Layer 2 of a small transformer language model trained on English Wikipedia (9 layers, counted from 0, width 96).
A neuron's activation on a vector x is SiLU(gate . x) times (in . x), where the dot is the dot product.

Input weights of the MLP neurons that the questions are about. A number n stands for (n - 128) times 0.0039.
n12 gate: 105, 196, 177, 133, 42, 197, 147, 146, 178, 109, 135, 175, 108, 122, 106, 138, 158, 99, 149, 100, 96, 52, 154, 148, 162, 110, 139, 107, 110, 142, 96, 156, 153, 191, 126, 134, 79, 176, 125, 118, 99, 134, 113, 61, 107, 93, 78, 131, 125, 110, 145, 71, 120, 104, 80, 157, 69, 143, 98, 143, 103, 114, 47, 154, 129, 129, 146, 118, 144, 65, 118, 160, 79, 60, 90, 152, 158, 136, 78, 192, 117, 154, 136, 124, 116, 157, 159, 200, 66, 96, 159, 168, 142, 99, 109, 121
n21 gate: 90, 96, 92, 165, 153, 203, 133, 91, 134, 131, 125, 154, 89, 100, 111, 80, 113, 151, 103, 105, 62, 91, 141, 136, 121, 77, 150, 121, 184, 173, 178, 177, 114, 133, 141, 135, 129, 169, 132, 110, 126, 108, 78, 50, 160, 111, 127, 122, 117, 184, 126, 163, 139, 132, 179, 59, 157, 83, 115, 143, 95, 117, 138, 98, 96, 112, 118, 150, 43, 82, 169, 125, 144, 158, 163, 110, 164, 89, 85, 117, 157, 74, 49, 149, 112, 180, 175, 133, 167, 104, 95, 81, 188, 103, 138, 148
n44 gate: 92, 171, 44, 112, 121, 142, 105, 140, 97, 135, 106, 82, 141, 131, 121, 76, 98, 106, 151, 118, 108, 88, 90, 237, 163, 112, 107, 99, 153, 133, 175, 172, 117, 161, 119, 104, 119, 136, 92, 200, 110, 161, 142, 116, 112, 164, 110, 126, 147, 167, 161, 86, 143, 130, 148, 138, 87, 121, 141, 145, 148, 145, 100, 134, 165, 101, 122, 149, 103, 71, 106, 134, 151, 56, 113, 105, 89, 136, 144, 96, 129, 154, 125, 129, 94, 59, 102, 94, 191, 141, 92, 95, 111, 176, 141, 110
n50 gate: 133, 182, 131, 102, 143, 156, 85, 137, 144, 157, 131, 118, 134, 130, 132, 116, 118, 152, 148, 102, 32, 106, 158, 60, 208, 90, 116, 148, 183, 127, 104, 100, 143, 161, 156, 210, 140, 191, 80, 158, 90, 143, 122, 120, 170, 57, 116, 72, 167, 68, 171, 52, 114, 129, 113, 152, 117, 169, 197, 106, 139, 128, 97, 92, 168, 133, 89, 103, 183, 115, 170, 133, 134, 90, 93, 94, 117, 134, 98, 103, 102, 94, 151, 114, 89, 97, 97, 86, 115, 168, 100, 185, 141, 143, 129, 90
n54 gate: 80, 113, 51, 114, 135, 161, 170, 157, 190, 154, 119, 202, 128, 120, 107, 82, 85, 62, 182, 129, 67, 74, 139, 163, 81, 91, 195, 130, 165, 146, 161, 114, 125, 156, 151, 108, 123, 106, 79, 106, 166, 162, 179, 136, 52, 136, 185, 100, 124, 83, 176, 156, 126, 146, 145, 186, 122, 102, 126, 79, 148, 130, 120, 144, 168, 130, 145, 138, 96, 158, 119, 140, 141, 138, 203, 131, 55, 172, 76, 100, 76, 117, 139, 82, 105, 88, 169, 128, 132, 56, 105, 126, 180, 199, 166, 52
n63 gate: 127, 145, 112, 163, 139, 44, 179, 149, 80, 123, 135, 141, 81, 104, 115, 125, 124, 113, 162, 123, 137, 80, 156, 155, 148, 145, 122, 86, 130, 121, 95, 139, 64, 154, 150, 106, 131, 86, 101, 129, 157, 110, 212, 110, 151, 178, 180, 97, 130, 215, 135, 71, 146, 180, 175, 103, 121, 168, 126, 165, 159, 123, 148, 80, 154, 99, 155, 98, 126, 124, 107, 173, 57, 89, 155, 114, 98, 118, 56, 117, 94, 111, 107, 103, 99, 224, 154, 142, 98, 106, 95, 92, 175, 162, 100, 68
n99 gate: 139, 170, 153, 154, 105, 190, 69, 137, 119, 112, 221, 161, 189, 127, 174, 123, 150, 150, 138, 79, 148, 143, 161, 98, 84, 143, 103, 169, 103, 118, 140, 178, 146, 215, 83, 126, 104, 132, 113, 144, 125, 91, 137, 162, 118, 116, 154, 146, 90, 153, 81, 114, 142, 127, 117, 187, 96, 84, 82, 121, 111, 116, 103, 150, 176, 146, 139, 135, 118, 123, 171, 85, 127, 117, 100, 91, 109, 107, 110, 68, 150, 207, 153, 80, 141, 153, 142, 155, 118, 154, 113, 146, 129, 152, 120, 158
n115 gate: 152, 130, 130, 135, 113, 155, 166, 165, 132, 131, 161, 128, 132, 198, 99, 169, 144, 142, 113, 149, 134, 140, 193, 81, 106, 174, 153, 129, 169, 120, 100, 115, 36, 121, 155, 111, 67, 139, 55, 71, 133, 48, 140, 92, 92, 141, 133, 133, 155, 102, 101, 134, 89, 93, 177, 128, 70, 147, 118, 130, 154, 111, 205, 127, 162, 200, 155, 135, 94, 110, 70, 89, 121, 185, 134, 144, 137, 143, 186, 151, 73, 108, 152, 72, 63, 187, 152, 149, 134, 68, 170, 170, 125, 105, 127, 115
n144 gate: 143, 188, 139, 145, 57, 86, 166, 155, 143, 175, 112, 126, 116, 97, 140, 152, 53, 171, 191, 165, 111, 118, 91, 79, 130, 168, 76, 127, 127, 154, 157, 138, 126, 125, 182, 160, 153, 116, 100, 189, 173, 106, 106, 114, 148, 112, 158, 113, 168, 162, 76, 119, 102, 86, 78, 155, 122, 132, 183, 106, 208, 177, 122, 88, 94, 112, 112, 148, 119, 116, 89, 163, 180, 125, 134, 101, 119, 168, 115, 146, 183, 140, 154, 136, 115, 143, 127, 127, 113, 110, 126, 178, 128, 175, 119, 113
n163 gate: 152, 177, 176, 96, 179, 150, 144, 142, 174, 148, 81, 101, 133, 121, 110, 171, 114, 102, 163, 127, 161, 121, 133, 157, 169, 133, 133, 103, 95, 172, 123, 111, 128, 89, 120, 117, 147, 60, 148, 107, 32, 159, 123, 134, 179, 114, 128, 116, 152, 120, 84, 109, 120, 125, 108, 99, 125, 109, 71, 132, 162, 168, 94, 61, 118, 112, 159, 144, 80, 187, 65, 135, 111, 139, 178, 67, 119, 105, 86, 115, 123, 57, 115, 100, 84, 122, 127, 140, 173, 140, 94, 146, 114, 164, 68, 107
n181 gate: 197, 160, 106, 82, 141, 169, 135, 125, 154, 142, 171, 96, 133, 111, 182, 156, 141, 124, 195, 91, 133, 57, 101, 160, 112, 142, 187, 99, 182, 81, 78, 105, 144, 196, 118, 128, 100, 148, 115, 202, 100, 177, 128, 130, 166, 60, 97, 145, 94, 124, 94, 108, 170, 153, 151, 110, 121, 88, 184, 189, 147, 58, 136, 126, 162, 125, 121, 125, 118, 91, 192, 117, 101, 144, 126, 126, 104, 128, 114, 131, 132, 109, 120, 27, 111, 152, 101, 199, 130, 143, 144, 81, 123, 160, 172, 123
n12 in: 119, 52, 89, 117, 151, 107, 177, 137, 142, 112, 135, 119, 198, 159, 125, 118, 146, 165, 127, 185, 154, 115, 116, 141, 169, 103, 144, 124, 151, 35, 138, 85, 164, 44, 161, 131, 145, 141, 80, 83, 146, 121, 104, 106, 146, 128, 148, 136, 146, 137, 137, 117, 116, 188, 68, 125, 121, 143, 87, 102, 171, 110, 54, 117, 113, 91, 209, 145, 120, 125, 101, 84, 215, 85, 163, 209, 76, 128, 150, 97, 146, 101, 157, 154, 144, 113, 121, 88, 152, 160, 131, 132, 125, 135, 139, 91
n21 in: 121, 120, 86, 97, 67, 149, 159, 159, 158, 110, 173, 199, 171, 155, 137, 79, 178, 117, 62, 92, 107, 102, 126, 170, 76, 147, 105, 100, 166, 108, 106, 165, 153, 85, 96, 150, 99, 145, 101, 137, 153, 170, 130, 109, 115, 87, 131, 74, 106, 111, 125, 179, 141, 141, 134, 171, 183, 104, 203, 120, 98, 115, 168, 174, 85, 96, 96, 140, 72, 178, 101, 110, 119, 92, 113, 138, 116, 189, 97, 104, 54, 93, 156, 159, 128, 176, 118, 111, 85, 107, 199, 92, 138, 113, 72, 158
n44 in: 99, 122, 145, 116, 103, 137, 153, 116, 92, 161, 186, 107, 123, 119, 79, 80, 138, 145, 139, 78, 90, 145, 129, 139, 110, 137, 156, 127, 113, 175, 142, 174, 159, 48, 98, 154, 141, 71, 79, 121, 124, 142, 150, 160, 141, 132, 139, 193, 166, 132, 85, 123, 102, 60, 131, 227, 116, 128, 73, 106, 101, 142, 167, 72, 118, 136, 129, 120, 88, 120, 92, 117, 148, 92, 122, 70, 152, 124, 99, 99, 135, 142, 113, 163, 112, 152, 107, 82, 137, 173, 125, 79, 49, 125, 142, 102
n50 in: 62, 139, 128, 85, 40, 159, 93, 109, 140, 191, 147, 96, 91, 127, 135, 108, 123, 171, 131, 150, 123, 165, 173, 156, 183, 168, 97, 163, 79, 157, 103, 96, 152, 149, 170, 97, 170, 137, 97, 155, 120, 126, 75, 111, 176, 65, 86, 111, 145, 206, 155, 133, 109, 127, 168, 108, 79, 129, 144, 186, 160, 139, 113, 122, 104, 200, 165, 107, 172, 105, 102, 82, 168, 139, 156, 128, 115, 170, 88, 126, 162, 159, 85, 111, 115, 57, 126, 153, 138, 113, 142, 108, 156, 120, 178, 136
n54 in: 194, 72, 144, 123, 62, 129, 137, 79, 123, 159, 150, 117, 125, 121, 44, 88, 112, 96, 128, 124, 108, 104, 133, 93, 135, 80, 116, 132, 136, 100, 140, 172, 171, 175, 169, 106, 121, 138, 167, 155, 110, 200, 70, 175, 100, 163, 115, 69, 178, 125, 106, 125, 127, 77, 139, 111, 186, 123, 108, 107, 114, 120, 167, 122, 138, 129, 161, 85, 104, 80, 107, 119, 89, 46, 203, 165, 142, 95, 89, 96, 126, 195, 99, 123, 72, 146, 118, 133, 159, 129, 123, 164, 158, 147, 99, 112
n63 in: 170, 88, 128, 110, 165, 137, 152, 156, 151, 147, 210, 172, 124, 60, 147, 121, 137, 106, 136, 136, 148, 131, 84, 118, 120, 187, 128, 145, 87, 110, 85, 165, 121, 111, 128, 190, 105, 113, 120, 72, 131, 138, 177, 109, 134, 145, 159, 71, 179, 141, 167, 156, 111, 172, 134, 77, 192, 119, 115, 160, 127, 133, 94, 137, 126, 126, 114, 189, 165, 84, 91, 132, 186, 116, 115, 137, 122, 126, 173, 103, 146, 120, 113, 84, 103, 105, 175, 120, 135, 80, 148, 53, 185, 112, 116, 136
n99 in: 155, 156, 133, 161, 179, 142, 119, 126, 144, 119, 137, 154, 186, 121, 108, 188, 156, 138, 136, 141, 135, 143, 139, 119, 123, 149, 99, 118, 138, 147, 151, 138, 54, 86, 49, 170, 117, 125, 102, 87, 116, 165, 147, 128, 173, 34, 139, 94, 189, 206, 168, 123, 149, 132, 16, 75, 140, 141, 174, 123, 98, 123, 108, 151, 121, 147, 120, 63, 75, 151, 142, 145, 140, 160, 149, 189, 87, 101, 131, 145, 114, 155, 135, 119, 134, 156, 105, 133, 168, 96, 136, 152, 93, 128, 138, 91
n115 in: 166, 93, 71, 186, 153, 143, 199, 194, 164, 111, 81, 89, 98, 122, 103, 75, 147, 52, 83, 70, 156, 175, 143, 147, 138, 122, 123, 115, 140, 142, 114, 175, 123, 132, 112, 174, 116, 120, 127, 106, 126, 117, 169, 138, 173, 143, 103, 97, 141, 138, 77, 119, 90, 107, 103, 167, 123, 107, 118, 89, 178, 129, 93, 133, 79, 130, 189, 169, 156, 145, 149, 92, 139, 89, 76, 94, 88, 117, 153, 181, 74, 121, 146, 166, 132, 200, 163, 113, 92, 147, 115, 186, 113, 82, 187, 92
n144 in: 160, 122, 117, 97, 105, 112, 125, 104, 143, 158, 100, 141, 119, 121, 86, 112, 149, 109, 158, 141, 99, 148, 152, 127, 98, 86, 100, 122, 90, 96, 123, 79, 174, 90, 105, 141, 110, 150, 96, 173, 169, 122, 184, 140, 143, 151, 117, 157, 116, 137, 93, 185, 73, 74, 135, 150, 176, 159, 162, 100, 114, 150, 152, 144, 108, 124, 130, 115, 103, 73, 138, 176, 151, 102, 131, 83, 160, 106, 118, 126, 131, 221, 95, 121, 128, 136, 77, 147, 186, 101, 102, 171, 162, 250, 91, 150
n163 in: 148, 98, 120, 81, 141, 121, 158, 69, 131, 117, 68, 220, 101, 97, 149, 219, 109, 160, 97, 121, 126, 85, 174, 146, 138, 111, 109, 130, 125, 108, 127, 28, 99, 80, 118, 153, 50, 139, 81, 120, 148, 86, 79, 123, 115, 138, 103, 124, 103, 176, 80, 119, 167, 168, 146, 122, 152, 192, 102, 154, 125, 143, 134, 175, 134, 140, 143, 187, 135, 154, 125, 142, 103, 129, 112, 130, 90, 121, 132, 146, 111, 109, 210, 112, 122, 127, 157, 114, 142, 154, 99, 204, 168, 170, 138, 120
n181 in: 159, 76, 97, 119, 135, 186, 132, 136, 118, 124, 137, 129, 75, 208, 163, 150, 181, 144, 136, 165, 97, 149, 158, 101, 91, 132, 124, 151, 100, 140, 78, 123, 144, 118, 174, 154, 120, 62, 105, 165, 123, 130, 110, 107, 133, 110, 103, 102, 196, 159, 187, 112, 148, 121, 118, 92, 86, 70, 114, 146, 177, 118, 149, 164, 98, 132, 69, 179, 168, 97, 139, 196, 129, 162, 148, 125, 102, 135, 155, 184, 128, 162, 127, 63, 173, 150, 116, 104, 164, 94, 63, 117, 175, 93, 76, 170

Each question shows a token from some text and the vector x that enters the MLP there. A number n stands for (n - 128) times 0.027.

"n": 139, 113, 135, 138, 152, 169, 136, 54, 111, 135, 98, 174, 107, 96, 144, 139, 125, 126, 130, 145, 97, 94, 125, 109, 136, 132, 162, 123, 96, 94, 115, 94, 108, 111, 128, 104, 98, 135, 133, 134, 189, 163, 128, 148, 104, 128, 99, 173, 177, 144, 183, 126, 123, 145, 121, 160, 146, 129, 175, 148, 156, 133, 128, 99, 121, 157, 137, 127, 120, 120, 105, 114, 103, 110, 104, 149, 89, 124, 80, 168, 147, 166, 111, 185, 121, 127, 130, 121, 117, 154, 134, 149, 125, 81, 187, 135
Which of these neurons fires most? n12

"a": 118, 162, 142, 74, 135, 192, 136, 91, 139, 140, 113, 113, 129, 136, 105, 108, 165, 106, 102, 146, 103, 120, 146, 95, 80, 110, 174, 99, 100, 134, 132, 135, 104, 98, 111, 146, 117, 167, 134, 116, 131, 155, 96, 195, 134, 126, 135, 104, 112, 122, 79, 133, 116, 144, 93, 158, 120, 116, 153, 97, 147, 118, 53, 128, 171, 136, 131, 128, 139, 158, 120, 107, 148, 104, 133, 151, 139, 103, 131, 136, 72, 162, 82, 148, 165, 120, 141, 110, 100, 151, 170, 139, 151, 137, 184, 127
Which three neurons fire most, strongest first? n12, n54, n99

"s": 173, 142, 179, 114, 148, 109, 104, 87, 167, 160, 117, 157, 145, 157, 148, 123, 148, 131, 113, 127, 140, 101, 159, 152, 84, 143, 148, 133, 124, 86, 113, 144, 153, 76, 124, 134, 112, 101, 132, 142, 119, 119, 108, 158, 86, 147, 144, 127, 134, 114, 105, 84, 52, 143, 154, 106, 129, 119, 151, 117, 145, 136, 131, 95, 162, 183, 186, 97, 142, 164, 86, 145, 146, 137, 100, 134, 134, 124, 105, 114, 134, 91, 96, 135, 162, 147, 119, 121, 125, 91, 154, 128, 124, 103, 179, 131
Which of these neurons fires most? n163

" St": 179, 139, 148, 148, 162, 112, 148, 47, 112, 160, 125, 147, 156, 122, 91, 131, 157, 163, 163, 142, 143, 129, 160, 142, 126, 109, 149, 87, 88, 93, 108, 134, 124, 98, 151, 156, 109, 154, 117, 98, 105, 138, 126, 139, 133, 134, 103, 139, 128, 114, 125, 160, 119, 132, 142, 192, 140, 116, 184, 106, 167, 123, 133, 101, 146, 141, 162, 66, 135, 158, 97, 118, 151, 131, 84, 118, 139, 178, 105, 130, 112, 112, 126, 131, 152, 112, 137, 106, 141, 134, 94, 109, 143, 114, 135, 166
Which of these neurons fires most? n163

"j": 162, 175, 154, 119, 111, 157, 107, 96, 126, 132, 101, 170, 164, 134, 131, 144, 126, 161, 147, 113, 131, 134, 160, 124, 95, 134, 123, 113, 133, 87, 129, 127, 100, 115, 149, 169, 93, 132, 144, 134, 154, 162, 69, 160, 69, 121, 100, 116, 144, 169, 138, 116, 125, 137, 129, 158, 155, 123, 160, 86, 180, 140, 64, 152, 130, 142, 127, 97, 117, 187, 107, 126, 184, 102, 112, 134, 105, 82, 131, 105, 106, 155, 111, 128, 153, 162, 131, 102, 126, 94, 98, 94, 168, 146, 141, 164
Which three neurons fire most, strongest first? n99, n144, n54

"f": 138, 158, 105, 105, 141, 153, 148, 111, 121, 116, 60, 140, 131, 133, 104, 106, 139, 126, 103, 145, 82, 66, 106, 138, 115, 157, 154, 99, 83, 140, 121, 150, 135, 114, 196, 133, 139, 136, 118, 140, 138, 153, 104, 139, 98, 82, 131, 159, 156, 155, 139, 162, 125, 134, 154, 121, 154, 147, 166, 118, 163, 109, 91, 125, 143, 159, 128, 120, 118, 165, 98, 111, 159, 129, 135, 142, 140, 138, 98, 154, 99, 161, 153, 154, 123, 175, 178, 105, 133, 119, 129, 166, 129, 130, 179, 192
Which two neurons fire most, strongest first? n21, n54

" to": 122, 164, 162, 128, 155, 119, 154, 73, 102, 153, 109, 154, 109, 109, 169, 130, 146, 186, 93, 136, 115, 113, 123, 134, 122, 139, 146, 103, 132, 104, 174, 99, 98, 89, 85, 101, 117, 125, 117, 130, 176, 149, 80, 171, 106, 137, 112, 79, 119, 154, 123, 149, 102, 127, 145, 167, 121, 111, 165, 163, 143, 112, 158, 132, 136, 160, 144, 121, 153, 143, 118, 74, 155, 98, 106, 163, 155, 117, 115, 145, 125, 141, 95, 162, 142, 109, 134, 145, 108, 137, 114, 134, 116, 113, 158, 202
Which of these neurons fires most? n63

"ord": 151, 151, 176, 130, 165, 144, 104, 82, 162, 145, 87, 151, 106, 131, 145, 129, 105, 193, 157, 145, 137, 99, 133, 115, 107, 131, 137, 100, 96, 99, 115, 119, 136, 77, 153, 105, 120, 94, 151, 111, 131, 128, 116, 142, 103, 135, 119, 109, 160, 120, 92, 115, 96, 105, 173, 171, 185, 131, 85, 93, 165, 121, 98, 129, 162, 152, 106, 136, 191, 127, 101, 107, 151, 103, 144, 118, 84, 139, 148, 154, 86, 131, 131, 139, 177, 105, 105, 79, 124, 127, 124, 152, 161, 123, 138, 165
Which neuron fires most, and how strongly? n163, at about 1.3

" S": 114, 144, 158, 145, 135, 156, 110, 32, 118, 173, 104, 141, 141, 113, 126, 121, 144, 134, 152, 130, 100, 123, 155, 103, 102, 132, 178, 86, 118, 88, 127, 180, 99, 109, 131, 154, 135, 122, 113, 130, 126, 140, 122, 159, 128, 114, 93, 156, 135, 118, 140, 135, 128, 139, 150, 137, 103, 114, 163, 123, 166, 100, 131, 122, 147, 142, 179, 107, 137, 140, 97, 121, 190, 101, 90, 120, 106, 145, 118, 148, 135, 132, 114, 135, 162, 141, 101, 122, 152, 126, 103, 147, 126, 129, 118, 159
Which of these neurons fires most? n50

"al": 173, 184, 152, 148, 137, 135, 105, 94, 135, 110, 105, 176, 135, 141, 129, 106, 139, 144, 104, 139, 207, 143, 164, 145, 123, 108, 133, 120, 140, 88, 95, 144, 120, 112, 126, 73, 112, 102, 134, 111, 184, 132, 87, 170, 122, 107, 125, 137, 99, 134, 124, 90, 115, 138, 132, 128, 135, 105, 168, 127, 142, 103, 103, 124, 132, 152, 130, 101, 160, 107, 89, 179, 137, 119, 60, 98, 139, 155, 120, 177, 130, 153, 125, 139, 149, 125, 138, 104, 111, 138, 156, 98, 105, 87, 192, 124
Which two neurons fire most, strongest first? n54, n144

" of": 142, 140, 116, 151, 151, 155, 179, 102, 118, 137, 98, 160, 142, 145, 149, 117, 149, 140, 92, 134, 118, 95, 113, 134, 110, 113, 156, 145, 147, 98, 192, 116, 94, 83, 138, 119, 132, 134, 137, 110, 172, 150, 67, 150, 94, 135, 138, 111, 113, 130, 104, 97, 123, 120, 106, 147, 155, 91, 208, 152, 155, 83, 149, 112, 180, 165, 155, 116, 149, 142, 77, 90, 119, 103, 89, 135, 165, 168, 106, 159, 116, 110, 139, 142, 139, 109, 135, 111, 116, 111, 128, 145, 130, 101, 164, 146
Which two neurons fire most, strongest first? n115, n63

" he": 111, 163, 147, 159, 189, 94, 141, 86, 176, 149, 130, 183, 90, 98, 126, 97, 151, 156, 86, 132, 127, 125, 153, 125, 134, 106, 156, 108, 115, 91, 146, 133, 90, 83, 138, 126, 122, 174, 115, 79, 156, 127, 125, 129, 98, 149, 90, 101, 158, 132, 120, 121, 99, 150, 140, 157, 120, 141, 154, 134, 170, 110, 103, 144, 137, 164, 162, 61, 89, 137, 148, 104, 146, 130, 100, 121, 140, 151, 121, 130, 124, 164, 85, 172, 120, 111, 105, 127, 100, 115, 139, 100, 112, 121, 105, 171
Which three neurons fire most, strongest first? n181, n21, n12

" c": 129, 136, 138, 196, 197, 118, 147, 60, 147, 143, 101, 168, 141, 122, 159, 109, 111, 180, 129, 118, 128, 128, 139, 141, 96, 116, 194, 120, 131, 144, 79, 145, 107, 104, 147, 112, 111, 143, 124, 139, 147, 132, 92, 142, 122, 111, 112, 101, 139, 138, 130, 153, 125, 120, 140, 156, 150, 145, 188, 121, 184, 98, 146, 146, 149, 141, 151, 83, 126, 122, 110, 124, 142, 119, 106, 117, 155, 126, 106, 158, 132, 118, 86, 135, 146, 151, 130, 109, 152, 115, 120, 125, 94, 141, 133, 161
Which of these neurons fires most? n21

"il": 149, 144, 115, 100, 192, 114, 149, 86, 133, 136, 100, 152, 105, 142, 112, 111, 146, 138, 131, 125, 172, 116, 130, 94, 124, 131, 174, 93, 129, 124, 102, 111, 73, 182, 112, 155, 142, 140, 106, 122, 119, 164, 102, 94, 104, 117, 123, 146, 138, 88, 100, 130, 86, 154, 109, 130, 142, 100, 158, 144, 165, 125, 64, 151, 129, 122, 138, 107, 134, 145, 81, 128, 159, 100, 154, 132, 104, 108, 101, 143, 97, 117, 81, 138, 156, 100, 137, 122, 146, 176, 137, 132, 163, 79, 93, 114
Which of these neurons fires most? n12

".\n\n": 120, 144, 164, 110, 164, 153, 139, 67, 128, 145, 111, 156, 127, 131, 137, 117, 154, 208, 101, 138, 122, 131, 116, 123, 123, 104, 151, 123, 126, 112, 122, 146, 126, 136, 138, 164, 123, 171, 137, 163, 120, 186, 92, 120, 138, 159, 93, 123, 116, 107, 131, 141, 109, 164, 146, 95, 116, 169, 142, 89, 183, 176, 116, 113, 162, 159, 121, 115, 134, 166, 149, 141, 140, 86, 87, 104, 133, 161, 108, 147, 103, 114, 129, 128, 156, 83, 92, 107, 105, 70, 190, 118, 112, 129, 115, 150
Which neuron fires most, and how strongly? n50, at about 1.2

"ist": 168, 185, 147, 149, 148, 224, 133, 126, 77, 163, 90, 157, 109, 136, 127, 95, 157, 129, 148, 154, 154, 116, 123, 170, 111, 149, 152, 119, 78, 97, 103, 146, 122, 150, 182, 98, 115, 143, 170, 105, 95, 142, 108, 109, 87, 168, 132, 150, 120, 126, 132, 115, 156, 120, 128, 184, 154, 85, 132, 100, 166, 56, 129, 133, 134, 155, 139, 109, 159, 162, 127, 136, 148, 128, 73, 144, 136, 115, 152, 145, 121, 118, 148, 101, 134, 131, 105, 101, 165, 122, 131, 115, 168, 122, 160, 135
Which of these neurons fires most? n181

" h": 127, 131, 144, 119, 173, 126, 146, 57, 143, 189, 111, 203, 130, 126, 135, 90, 139, 126, 95, 126, 96, 130, 141, 122, 92, 116, 147, 109, 128, 91, 120, 158, 125, 126, 145, 143, 132, 145, 119, 110, 164, 97, 118, 150, 120, 132, 85, 66, 155, 157, 135, 148, 109, 145, 118, 135, 103, 117, 154, 120, 157, 129, 127, 141, 141, 139, 187, 90, 109, 140, 150, 116, 170, 147, 92, 91, 135, 131, 112, 160, 78, 140, 101, 156, 131, 117, 138, 146, 131, 106, 89, 111, 124, 123, 133, 179
Which of these neurons fires most? n21

"es": 175, 157, 152, 141, 151, 158, 98, 73, 165, 144, 136, 150, 104, 123, 151, 121, 146, 131, 102, 143, 113, 120, 132, 144, 91, 108, 149, 136, 100, 89, 121, 151, 120, 120, 141, 94, 102, 114, 138, 148, 106, 160, 93, 175, 108, 118, 131, 125, 105, 137, 107, 122, 123, 139, 131, 125, 117, 101, 153, 127, 166, 90, 171, 98, 174, 149, 171, 122, 165, 154, 88, 152, 151, 141, 95, 112, 123, 117, 94, 166, 134, 117, 93, 108, 188, 167, 117, 135, 128, 152, 173, 101, 98, 97, 193, 140
Which three neurons fire most, strongest first? n181, n144, n63

"p": 144, 163, 166, 103, 146, 162, 111, 86, 119, 158, 79, 137, 135, 114, 160, 122, 147, 175, 126, 139, 156, 121, 138, 117, 80, 139, 166, 105, 109, 168, 109, 161, 139, 106, 183, 127, 136, 70, 141, 151, 119, 128, 92, 141, 97, 124, 124, 147, 171, 109, 76, 148, 109, 109, 144, 170, 131, 108, 148, 97, 143, 163, 111, 131, 96, 130, 135, 93, 125, 153, 104, 165, 136, 103, 102, 100, 130, 129, 108, 138, 109, 192, 97, 102, 134, 189, 143, 93, 133, 150, 101, 139, 172, 133, 172, 152
Which of these neurons fires most? n144

"ow": 136, 150, 182, 168, 171, 118, 103, 127, 120, 162, 79, 157, 103, 127, 131, 101, 145, 140, 151, 170, 135, 108, 127, 134, 114, 142, 159, 175, 124, 131, 118, 121, 111, 106, 104, 126, 103, 130, 166, 89, 143, 129, 66, 123, 112, 128, 97, 158, 172, 117, 68, 109, 90, 120, 129, 126, 154, 94, 139, 133, 154, 104, 145, 63, 140, 161, 129, 123, 103, 135, 115, 111, 182, 107, 156, 120, 92, 167, 103, 122, 110, 129, 118, 152, 116, 132, 113, 68, 125, 142, 178, 117, 154, 130, 110, 142
Which neuron fires most, and how strongly? n181, at about 0.18

"ar": 152, 147, 155, 123, 156, 77, 86, 95, 125, 135, 125, 169, 87, 144, 106, 86, 103, 172, 169, 134, 143, 92, 148, 124, 66, 130, 109, 113, 101, 140, 97, 150, 103, 98, 135, 141, 132, 122, 176, 119, 167, 110, 119, 136, 81, 132, 114, 157, 124, 164, 135, 104, 145, 158, 141, 112, 110, 85, 167, 130, 113, 93, 125, 140, 129, 126, 145, 126, 108, 161, 90, 131, 179, 103, 88, 151, 140, 154, 137, 103, 112, 140, 120, 142, 190, 108, 152, 133, 135, 157, 175, 118, 184, 120, 195, 115
Which two neurons fire most, strongest first? n115, n63

" N": 141, 154, 153, 145, 154, 155, 131, 67, 89, 150, 116, 127, 151, 100, 144, 129, 143, 152, 141, 137, 105, 140, 144, 115, 124, 149, 143, 61, 95, 110, 127, 142, 116, 104, 134, 144, 99, 102, 110, 136, 123, 128, 94, 146, 117, 118, 84, 161, 116, 106, 157, 138, 110, 158, 109, 118, 117, 93, 162, 99, 184, 113, 111, 115, 128, 149, 146, 97, 101, 124, 122, 119, 185, 121, 91, 132, 130, 157, 110, 164, 110, 170, 101, 127, 139, 144, 99, 108, 120, 118, 114, 74, 131, 114, 129, 198
Which of these neurons fires most? n181

" l": 139, 126, 149, 105, 162, 85, 125, 94, 113, 130, 105, 161, 106, 116, 153, 123, 104, 170, 146, 130, 148, 130, 138, 100, 52, 141, 188, 66, 133, 120, 83, 117, 115, 131, 151, 134, 119, 135, 128, 131, 147, 125, 95, 146, 125, 129, 123, 112, 130, 134, 100, 139, 111, 152, 113, 140, 107, 120, 163, 113, 183, 124, 89, 143, 129, 153, 169, 111, 100, 111, 94, 88, 180, 105, 76, 163, 127, 150, 115, 163, 79, 122, 111, 151, 113, 104, 140, 141, 157, 104, 111, 108, 115, 112, 109, 158
Which three neurons fire most, strongest first? n44, n115, n99

"im": 123, 124, 116, 177, 138, 136, 118, 127, 122, 196, 122, 150, 99, 114, 111, 125, 129, 220, 152, 132, 153, 90, 91, 146, 82, 167, 134, 124, 162, 129, 73, 142, 112, 95, 141, 107, 85, 120, 132, 106, 169, 166, 118, 129, 144, 95, 107, 164, 137, 119, 79, 123, 79, 119, 193, 133, 113, 108, 157, 118, 131, 152, 98, 95, 150, 131, 140, 139, 130, 122, 124, 153, 152, 102, 149, 110, 111, 185, 134, 149, 105, 183, 111, 144, 188, 77, 173, 118, 119, 130, 99, 112, 96, 90, 157, 120
Which of these neurons fires most? n44

"un": 117, 158, 142, 136, 147, 118, 87, 87, 83, 151, 122, 159, 88, 84, 127, 121, 142, 214, 100, 131, 138, 106, 123, 119, 150, 164, 142, 136, 161, 114, 122, 147, 103, 77, 124, 136, 140, 111, 118, 111, 158, 173, 121, 158, 150, 118, 107, 127, 130, 120, 132, 164, 80, 174, 164, 99, 152, 130, 191, 123, 160, 141, 91, 70, 126, 141, 145, 165, 107, 160, 100, 131, 123, 87, 143, 145, 109, 103, 70, 107, 121, 154, 119, 156, 134, 92, 161, 111, 143, 137, 125, 77, 130, 123, 101, 129
Which of these neurons fires most? n63

" p": 134, 129, 151, 132, 164, 125, 135, 77, 131, 169, 100, 153, 131, 77, 152, 110, 116, 160, 143, 88, 150, 143, 148, 126, 85, 122, 167, 100, 105, 124, 124, 163, 100, 126, 147, 113, 136, 154, 153, 115, 128, 121, 95, 167, 110, 153, 123, 99, 144, 138, 143, 182, 106, 129, 146, 143, 129, 123, 155, 125, 169, 102, 110, 119, 177, 130, 149, 103, 118, 145, 114, 88, 170, 111, 108, 102, 141, 149, 100, 193, 108, 138, 74, 156, 144, 144, 127, 124, 153, 106, 101, 134, 130, 133, 146, 183
Which neuron fires most, and how strongly? n12, at about 0.22